Layer 5 of a small transformer language model trained on English Wikipedia (12 layers, counted from 0, width 96).
A neuron's activation on a vector x is squared ReLU(weights . x), where the dot is the dot product.
The model reads these tokens: "Le" "es" " served" " with" " distinct" "ion" " in" " an" " administrative"

The vector x that enters this layer's MLP at each token. A number n stands for (n - 128) times 0.013.
0 "Le": 138, 110, 95, 78, 145, 101, 155, 185, 121, 106, 139, 189, 122, 86, 86, 103, 129, 122, 108, 143, 88, 102, 79, 162, 86, 233, 121, 84, 180, 75, 126, 176, 128, 86, 135, 108, 138, 114, 126, 171, 128, 127, 128, 132, 107, 138, 138, 164, 109, 136, 132, 176, 104, 162, 120, 148, 100, 241, 125, 92, 170, 109, 134, 203, 128, 168, 141, 166, 137, 162, 120, 149, 148, 98, 115, 113, 184, 145, 150, 82, 128, 156, 125, 158, 141, 107, 82, 84, 113, 210, 63, 130, 126, 114, 73, 39
1 "es": 161, 104, 73, 121, 92, 152, 102, 92, 132, 156, 120, 143, 135, 110, 50, 56, 87, 134, 127, 115, 181, 122, 99, 155, 88, 106, 128, 48, 103, 74, 132, 149, 142, 119, 173, 132, 137, 71, 78, 161, 161, 103, 91, 117, 147, 104, 149, 147, 136, 116, 129, 176, 138, 122, 112, 164, 77, 229, 108, 60, 113, 153, 81, 120, 99, 188, 76, 133, 145, 167, 155, 138, 133, 55, 98, 154, 186, 161, 130, 190, 187, 157, 163, 184, 142, 147, 140, 95, 158, 155, 36, 109, 141, 88, 157, 141
2 " served": 126, 114, 47, 93, 116, 111, 78, 176, 114, 140, 126, 70, 146, 121, 157, 51, 104, 110, 135, 137, 139, 161, 124, 190, 103, 151, 122, 51, 147, 84, 122, 148, 89, 126, 166, 181, 157, 131, 85, 171, 171, 111, 154, 148, 127, 93, 203, 179, 103, 171, 101, 174, 76, 114, 144, 125, 65, 229, 139, 44, 127, 125, 94, 148, 111, 145, 106, 105, 203, 161, 147, 142, 159, 80, 64, 185, 143, 176, 112, 133, 172, 192, 93, 167, 128, 164, 158, 100, 82, 134, 95, 99, 179, 121, 157, 106
3 " with": 112, 112, 98, 86, 108, 159, 98, 140, 131, 151, 131, 127, 101, 102, 126, 67, 113, 138, 128, 134, 211, 121, 123, 157, 70, 216, 132, 80, 149, 43, 85, 116, 101, 188, 125, 152, 141, 93, 78, 147, 171, 104, 118, 174, 40, 119, 201, 152, 132, 157, 112, 172, 107, 130, 132, 125, 98, 199, 89, 108, 124, 143, 60, 136, 61, 116, 116, 139, 168, 127, 154, 214, 122, 154, 107, 157, 204, 181, 128, 178, 115, 204, 130, 208, 129, 125, 139, 97, 126, 111, 73, 104, 104, 157, 145, 85
4 " distinct": 123, 143, 63, 112, 97, 122, 81, 114, 127, 167, 139, 112, 98, 142, 138, 82, 58, 128, 130, 145, 130, 195, 113, 196, 97, 197, 149, 122, 130, 95, 124, 149, 107, 155, 125, 131, 134, 141, 58, 145, 169, 83, 138, 161, 132, 124, 184, 118, 179, 123, 143, 186, 147, 114, 188, 177, 131, 231, 114, 135, 108, 119, 62, 169, 113, 140, 105, 86, 195, 166, 142, 95, 124, 87, 118, 108, 127, 149, 139, 107, 164, 134, 61, 238, 102, 201, 129, 100, 157, 147, 53, 112, 145, 167, 95, 109
5 "ion": 184, 135, 95, 120, 125, 196, 133, 126, 119, 156, 97, 149, 123, 120, 137, 85, 89, 141, 140, 126, 135, 108, 90, 172, 121, 149, 137, 80, 108, 88, 117, 111, 119, 62, 139, 143, 173, 114, 70, 173, 174, 89, 97, 124, 128, 142, 170, 150, 172, 126, 162, 202, 117, 101, 133, 109, 97, 182, 108, 110, 68, 131, 37, 162, 144, 148, 126, 142, 142, 143, 153, 141, 82, 73, 159, 142, 182, 159, 92, 213, 215, 104, 119, 212, 73, 172, 102, 81, 168, 133, 40, 98, 128, 143, 151, 104
6 " in": 144, 135, 93, 115, 129, 194, 142, 156, 147, 123, 125, 119, 102, 153, 136, 104, 90, 155, 95, 148, 108, 161, 98, 193, 110, 184, 158, 62, 124, 112, 101, 143, 107, 156, 157, 141, 110, 89, 84, 178, 163, 112, 108, 160, 44, 121, 187, 162, 147, 124, 147, 199, 106, 136, 152, 175, 87, 217, 124, 146, 120, 135, 89, 136, 62, 118, 122, 112, 151, 192, 192, 150, 124, 144, 100, 124, 159, 184, 106, 209, 107, 182, 93, 215, 124, 137, 108, 74, 100, 132, 81, 115, 84, 124, 87, 142
7 " an": 97, 149, 80, 91, 107, 108, 146, 138, 92, 152, 155, 103, 178, 121, 135, 90, 142, 184, 114, 165, 192, 172, 136, 201, 91, 169, 141, 96, 147, 94, 135, 139, 46, 109, 158, 156, 119, 89, 85, 134, 187, 95, 126, 121, 122, 153, 146, 133, 172, 113, 108, 174, 126, 118, 134, 187, 93, 250, 79, 166, 112, 135, 37, 129, 114, 110, 137, 113, 151, 172, 142, 136, 188, 144, 81, 112, 93, 145, 104, 164, 124, 84, 120, 184, 99, 138, 130, 78, 75, 162, 43, 94, 86, 179, 156, 83
8 " administrative": 132, 162, 116, 115, 140, 123, 165, 134, 140, 155, 117, 113, 128, 109, 139, 20, 85, 148, 106, 114, 153, 153, 117, 124, 106, 179, 128, 118, 70, 130, 82, 134, 108, 68, 124, 131, 182, 92, 70, 171, 146, 90, 132, 149, 191, 131, 185, 116, 160, 163, 159, 209, 118, 133, 110, 137, 115, 197, 121, 116, 101, 142, 71, 140, 178, 130, 118, 125, 181, 188, 129, 92, 138, 130, 84, 140, 135, 164, 147, 148, 187, 127, 52, 201, 86, 216, 97, 73, 135, 162, 70, 93, 126, 209, 114, 107

Each question shows the input weights of one neuron of the MLP. A number n stands for (n - 128) times 0.012.

n424: 144, 161, 178, 137, 150, 121, 106, 109, 57, 142, 134, 152, 123, 154, 143, 105, 93, 135, 119, 135, 124, 116, 140, 148, 145, 112, 96, 111, 137, 129, 98, 158, 120, 177, 98, 120, 149, 141, 117, 125, 141, 144, 69, 108, 117, 120, 129, 128, 145, 139, 125, 96, 114, 105, 108, 78, 140, 134, 109, 115, 121, 115, 98, 153, 116, 100, 114, 117, 119, 109, 133, 124, 156, 123, 152, 155, 130, 162, 143, 87, 80, 91, 124, 112, 129, 167, 124, 101, 71, 146, 71, 151, 128, 125, 117, 149
On which token does it fire most? 7 " an"

n544: 129, 108, 127, 132, 141, 142, 112, 131, 121, 121, 152, 111, 104, 115, 143, 140, 132, 65, 141, 124, 160, 93, 117, 127, 139, 117, 88, 173, 103, 151, 120, 126, 127, 139, 142, 83, 100, 100, 125, 138, 135, 112, 116, 130, 131, 147, 140, 88, 111, 110, 119, 127, 140, 135, 125, 105, 135, 127, 142, 142, 122, 86, 107, 95, 158, 150, 141, 79, 157, 171, 135, 152, 98, 133, 158, 121, 77, 138, 129, 121, 112, 133, 80, 162, 141, 105, 126, 97, 142, 173, 163, 76, 119, 149, 118, 136
On which token does it fire most, and how strongly? 8 " administrative", at about 1.1

n432: 129, 128, 119, 126, 126, 131, 139, 132, 128, 133, 131, 124, 121, 123, 134, 139, 123, 134, 130, 125, 134, 129, 138, 131, 128, 122, 128, 137, 129, 129, 133, 131, 124, 133, 129, 133, 126, 140, 125, 134, 123, 134, 131, 129, 131, 125, 131, 129, 126, 126, 125, 136, 130, 116, 137, 129, 123, 138, 132, 132, 120, 127, 128, 130, 127, 130, 131, 131, 124, 131, 132, 123, 123, 128, 130, 114, 122, 129, 131, 130, 121, 129, 133, 122, 131, 131, 126, 127, 128, 130, 131, 136, 136, 132, 128, 129
On which three tokens does it fire most, strongest first? 4 " distinct", 7 " an", 6 " in"

n320: 88, 109, 51, 146, 102, 127, 124, 142, 139, 123, 125, 101, 130, 154, 98, 97, 122, 147, 117, 166, 109, 151, 109, 97, 151, 128, 124, 135, 134, 149, 121, 130, 128, 151, 82, 118, 133, 137, 134, 108, 138, 131, 154, 177, 122, 124, 102, 151, 111, 101, 150, 155, 105, 108, 97, 78, 114, 125, 75, 114, 153, 198, 137, 180, 129, 116, 136, 67, 116, 79, 140, 141, 115, 125, 88, 151, 103, 45, 106, 116, 124, 131, 131, 109, 113, 142, 115, 147, 146, 155, 137, 89, 162, 55, 128, 110
On which token does it fire most, and how strongly? 2 " served", at about 1.4

n153: 103, 126, 106, 102, 93, 145, 110, 144, 143, 93, 140, 162, 129, 139, 121, 134, 144, 169, 91, 152, 156, 61, 152, 131, 125, 89, 138, 89, 83, 120, 104, 97, 117, 132, 141, 135, 111, 112, 144, 81, 118, 129, 176, 117, 157, 95, 114, 115, 139, 127, 105, 136, 117, 84, 109, 165, 154, 119, 120, 119, 100, 155, 135, 138, 126, 141, 68, 106, 143, 112, 122, 146, 92, 79, 108, 160, 111, 87, 154, 102, 87, 137, 132, 156, 151, 132, 105, 152, 149, 102, 164, 125, 160, 116, 103, 100
On which token does it fire most? 1 "es"

n126: 64, 87, 125, 102, 80, 78, 96, 86, 161, 107, 81, 148, 119, 143, 110, 115, 113, 109, 115, 125, 146, 126, 91, 88, 140, 108, 121, 136, 155, 147, 126, 160, 169, 147, 117, 117, 133, 102, 135, 173, 111, 117, 176, 138, 143, 106, 83, 106, 105, 85, 129, 132, 131, 139, 96, 142, 107, 102, 114, 104, 135, 60, 109, 112, 103, 118, 115, 126, 109, 111, 133, 119, 154, 127, 143, 105, 137, 144, 184, 148, 93, 90, 113, 129, 133, 121, 175, 103, 191, 157, 90, 170, 174, 134, 149, 155
On which token does it fire most, and how strongly? 1 "es", at about 2.8

n410: 87, 130, 124, 158, 94, 123, 102, 124, 131, 144, 133, 160, 150, 150, 118, 118, 126, 123, 132, 143, 124, 120, 164, 113, 119, 101, 147, 142, 108, 122, 96, 81, 119, 168, 143, 106, 138, 127, 174, 137, 128, 130, 152, 111, 161, 110, 144, 125, 125, 95, 118, 134, 99, 109, 149, 122, 117, 148, 106, 147, 113, 138, 174, 79, 118, 114, 107, 100, 144, 107, 142, 120, 144, 99, 63, 127, 145, 135, 129, 95, 109, 110, 159, 101, 115, 105, 162, 109, 131, 137, 106, 110, 159, 120, 129, 88
On which three tokens does it fire most, strongest first? 2 " served", 1 "es", 7 " an"

n334: 174, 129, 184, 143, 148, 81, 116, 102, 163, 109, 123, 125, 102, 147, 126, 100, 95, 127, 102, 113, 137, 149, 138, 100, 133, 157, 144, 133, 156, 149, 150, 73, 131, 140, 104, 144, 89, 169, 124, 140, 118, 110, 110, 76, 149, 108, 151, 167, 116, 116, 127, 117, 84, 137, 156, 97, 108, 109, 172, 135, 91, 154, 117, 166, 118, 102, 153, 156, 95, 199, 121, 153, 111, 107, 194, 125, 169, 133, 107, 144, 84, 119, 174, 106, 143, 146, 112, 71, 132, 136, 182, 84, 125, 138, 194, 108
On which token does it fire most? 5 "ion"

n100: 135, 139, 111, 127, 141, 137, 133, 147, 125, 125, 116, 100, 139, 134, 137, 144, 139, 128, 112, 120, 126, 113, 109, 141, 119, 136, 137, 134, 128, 120, 142, 129, 114, 124, 123, 113, 124, 132, 149, 133, 114, 135, 117, 116, 121, 133, 134, 122, 130, 100, 127, 140, 131, 143, 116, 137, 138, 131, 131, 136, 125, 140, 137, 144, 111, 124, 131, 134, 142, 115, 126, 112, 135, 132, 143, 134, 130, 147, 144, 129, 113, 155, 119, 128, 120, 115, 118, 136, 118, 128, 123, 130, 139, 123, 112, 131
Its two highest activations, in order, are on tokens 0 "Le", 6 " in"

n392: 125, 126, 125, 114, 123, 141, 114, 129, 136, 99, 165, 137, 116, 114, 120, 136, 122, 123, 106, 115, 116, 134, 144, 126, 147, 137, 147, 119, 137, 135, 162, 141, 147, 135, 82, 159, 128, 129, 138, 114, 118, 140, 129, 162, 148, 144, 120, 116, 110, 95, 116, 112, 140, 144, 122, 153, 125, 103, 110, 152, 75, 113, 104, 124, 154, 120, 147, 141, 118, 156, 119, 130, 121, 113, 134, 141, 116, 109, 127, 141, 138, 114, 133, 130, 115, 129, 151, 102, 159, 112, 103, 123, 126, 123, 144, 141
On which token does it fire most, and how strongly? 5 "ion", at about 0.17

n517: 155, 138, 111, 91, 154, 141, 167, 107, 143, 115, 90, 110, 105, 126, 156, 123, 178, 134, 110, 115, 107, 118, 105, 153, 140, 140, 172, 139, 122, 110, 179, 134, 108, 101, 115, 129, 101, 144, 159, 121, 130, 125, 124, 145, 124, 128, 161, 146, 157, 124, 123, 146, 182, 132, 141, 67, 129, 99, 117, 154, 162, 178, 91, 122, 127, 118, 119, 181, 103, 113, 94, 131, 109, 137, 163, 116, 123, 102, 96, 118, 148, 129, 168, 122, 104, 150, 120, 119, 146, 124, 89, 133, 125, 90, 142, 106
On which token does it fire most, and how strongly? 5 "ion", at about 5.5

n472: 119, 137, 116, 114, 118, 131, 175, 154, 129, 117, 145, 110, 131, 113, 89, 76, 136, 154, 125, 125, 145, 127, 100, 107, 107, 115, 136, 140, 155, 163, 140, 147, 146, 155, 112, 121, 90, 121, 122, 149, 86, 135, 123, 81, 112, 101, 122, 80, 119, 160, 116, 89, 131, 125, 116, 115, 102, 133, 120, 117, 108, 127, 141, 135, 147, 183, 111, 125, 129, 128, 120, 122, 93, 109, 161, 101, 124, 172, 127, 116, 108, 163, 140, 115, 175, 129, 121, 164, 178, 107, 110, 100, 136, 147, 154, 132
On which token does it fire most, and how strongly? 1 "es", at about 1.6

n492: 128, 128, 72, 121, 135, 144, 151, 114, 127, 115, 130, 111, 159, 129, 106, 157, 123, 132, 142, 120, 89, 127, 121, 45, 146, 150, 173, 159, 182, 142, 73, 204, 171, 151, 60, 138, 103, 120, 152, 149, 123, 102, 138, 108, 119, 124, 120, 144, 110, 101, 140, 87, 142, 89, 161, 170, 175, 118, 83, 103, 157, 131, 114, 121, 123, 131, 176, 70, 111, 88, 119, 80, 100, 81, 169, 134, 156, 130, 117, 153, 122, 153, 133, 153, 109, 112, 126, 122, 149, 74, 119, 151, 109, 154, 131, 94
On which token does it fire most? 4 " distinct"

n459: 116, 122, 67, 175, 107, 152, 151, 130, 159, 117, 134, 114, 135, 106, 130, 132, 127, 114, 109, 106, 106, 134, 157, 139, 144, 116, 120, 147, 112, 93, 150, 157, 143, 160, 174, 157, 99, 154, 91, 112, 152, 103, 148, 173, 153, 92, 126, 91, 123, 133, 119, 136, 108, 136, 138, 107, 98, 159, 132, 166, 89, 59, 158, 126, 146, 135, 120, 144, 107, 139, 151, 97, 132, 120, 161, 102, 103, 104, 124, 90, 106, 93, 107, 112, 112, 122, 117, 121, 112, 152, 130, 105, 177, 152, 113, 68
On which token does it fire most? 4 " distinct"

n68: 113, 152, 112, 112, 79, 116, 166, 118, 101, 90, 141, 144, 121, 115, 156, 103, 155, 147, 118, 93, 136, 131, 111, 136, 162, 111, 84, 153, 156, 138, 139, 127, 174, 198, 83, 151, 125, 104, 132, 138, 123, 136, 127, 137, 130, 102, 141, 91, 96, 153, 127, 112, 130, 155, 136, 128, 127, 123, 95, 140, 149, 169, 140, 151, 103, 118, 124, 138, 123, 178, 142, 140, 113, 119, 132, 117, 200, 110, 156, 103, 113, 102, 153, 99, 104, 124, 94, 148, 142, 147, 143, 122, 106, 120, 124, 139
On which token does it fire most, and how strongly? 0 "Le", at about 0.26

n223: 121, 117, 123, 130, 146, 114, 105, 131, 154, 127, 149, 161, 131, 86, 143, 161, 77, 116, 139, 119, 120, 127, 94, 81, 88, 104, 103, 150, 116, 133, 144, 153, 136, 173, 132, 111, 119, 103, 111, 128, 74, 143, 161, 161, 106, 118, 153, 95, 108, 106, 102, 144, 76, 100, 104, 120, 128, 127, 110, 100, 131, 89, 131, 89, 183, 135, 132, 111, 91, 157, 118, 124, 129, 153, 147, 144, 85, 109, 148, 135, 128, 130, 143, 143, 101, 53, 107, 108, 137, 166, 150, 127, 139, 130, 104, 144
On which token does it fire most? 0 "Le"

n527: 131, 150, 117, 126, 140, 129, 163, 174, 104, 109, 157, 161, 130, 128, 115, 155, 123, 140, 142, 145, 101, 131, 130, 117, 158, 204, 100, 131, 132, 133, 129, 154, 96, 122, 103, 112, 98, 164, 108, 138, 144, 107, 124, 124, 138, 89, 109, 84, 84, 134, 133, 138, 91, 146, 164, 143, 170, 126, 181, 115, 121, 134, 129, 121, 89, 123, 182, 116, 121, 114, 116, 139, 136, 141, 152, 173, 111, 148, 120, 117, 127, 138, 172, 132, 86, 120, 71, 104, 116, 163, 110, 141, 125, 113, 125, 108
On which token does it fire most, and how strongly? 0 "Le", at about 12

n5: 151, 131, 137, 141, 150, 106, 137, 110, 125, 126, 125, 145, 129, 84, 160, 131, 134, 125, 129, 146, 158, 127, 120, 115, 154, 145, 138, 132, 123, 104, 139, 164, 120, 132, 66, 144, 108, 103, 93, 114, 122, 124, 127, 147, 144, 143, 98, 130, 128, 96, 141, 113, 133, 107, 102, 107, 129, 149, 153, 140, 173, 122, 150, 128, 121, 76, 82, 114, 142, 135, 112, 95, 144, 148, 135, 139, 85, 107, 114, 117, 115, 124, 121, 142, 128, 95, 147, 125, 123, 112, 135, 85, 138, 82, 138, 103
On which token does it fire most? 7 " an"

n484: 129, 128, 128, 124, 128, 125, 126, 129, 133, 131, 126, 129, 126, 119, 131, 131, 132, 133, 129, 125, 122, 122, 123, 125, 122, 134, 118, 135, 133, 132, 132, 127, 135, 127, 127, 122, 128, 134, 127, 125, 128, 119, 129, 124, 130, 120, 128, 124, 126, 131, 125, 131, 126, 123, 131, 127, 126, 132, 132, 130, 135, 124, 128, 127, 130, 122, 137, 129, 131, 120, 120, 132, 122, 133, 132, 134, 135, 137, 130, 125, 123, 133, 133, 132, 136, 120, 140, 121, 133, 136, 127, 131, 126, 125, 136, 125
Its two highest activations, in order, are on tokens 0 "Le", 3 " with"

n12: 77, 155, 121, 112, 164, 180, 122, 88, 135, 105, 105, 71, 116, 112, 86, 132, 98, 171, 117, 160, 126, 93, 91, 105, 131, 99, 123, 152, 139, 138, 121, 121, 110, 94, 160, 118, 131, 119, 95, 85, 107, 132, 153, 136, 126, 134, 105, 119, 149, 93, 153, 101, 140, 133, 118, 112, 163, 123, 110, 131, 123, 124, 73, 196, 127, 92, 90, 102, 125, 125, 158, 130, 168, 126, 117, 131, 103, 143, 146, 78, 118, 124, 185, 133, 130, 133, 70, 83, 122, 125, 122, 129, 140, 138, 155, 119
On which token does it fire most? 7 " an"

n140: 144, 149, 122, 111, 137, 143, 154, 130, 121, 122, 124, 107, 116, 141, 133, 149, 155, 132, 121, 145, 115, 110, 138, 126, 133, 145, 137, 142, 122, 170, 131, 90, 111, 95, 145, 105, 114, 134, 103, 141, 124, 95, 111, 117, 119, 137, 135, 125, 176, 137, 143, 147, 136, 148, 144, 121, 178, 138, 150, 132, 137, 133, 157, 102, 134, 106, 163, 120, 126, 97, 131, 158, 119, 105, 149, 149, 96, 161, 137, 128, 135, 135, 158, 117, 122, 121, 119, 111, 112, 165, 168, 140, 91, 158, 167, 95
Its two highest activations, in order, are on tokens 7 " an", 5 "ion"

n275: 133, 173, 155, 155, 129, 125, 130, 134, 140, 116, 158, 119, 127, 131, 126, 126, 114, 160, 110, 137, 128, 106, 151, 101, 141, 127, 110, 119, 99, 144, 128, 127, 141, 105, 133, 122, 112, 134, 101, 144, 125, 134, 110, 127, 128, 76, 127, 144, 126, 149, 116, 136, 112, 161, 165, 129, 164, 156, 131, 157, 98, 109, 116, 100, 146, 155, 102, 79, 115, 130, 120, 144, 135, 116, 151, 129, 98, 164, 140, 145, 103, 106, 154, 143, 107, 120, 119, 131, 93, 103, 161, 121, 125, 161, 133, 121
Its two highest activations, in order, are on tokens 8 " administrative", 7 " an"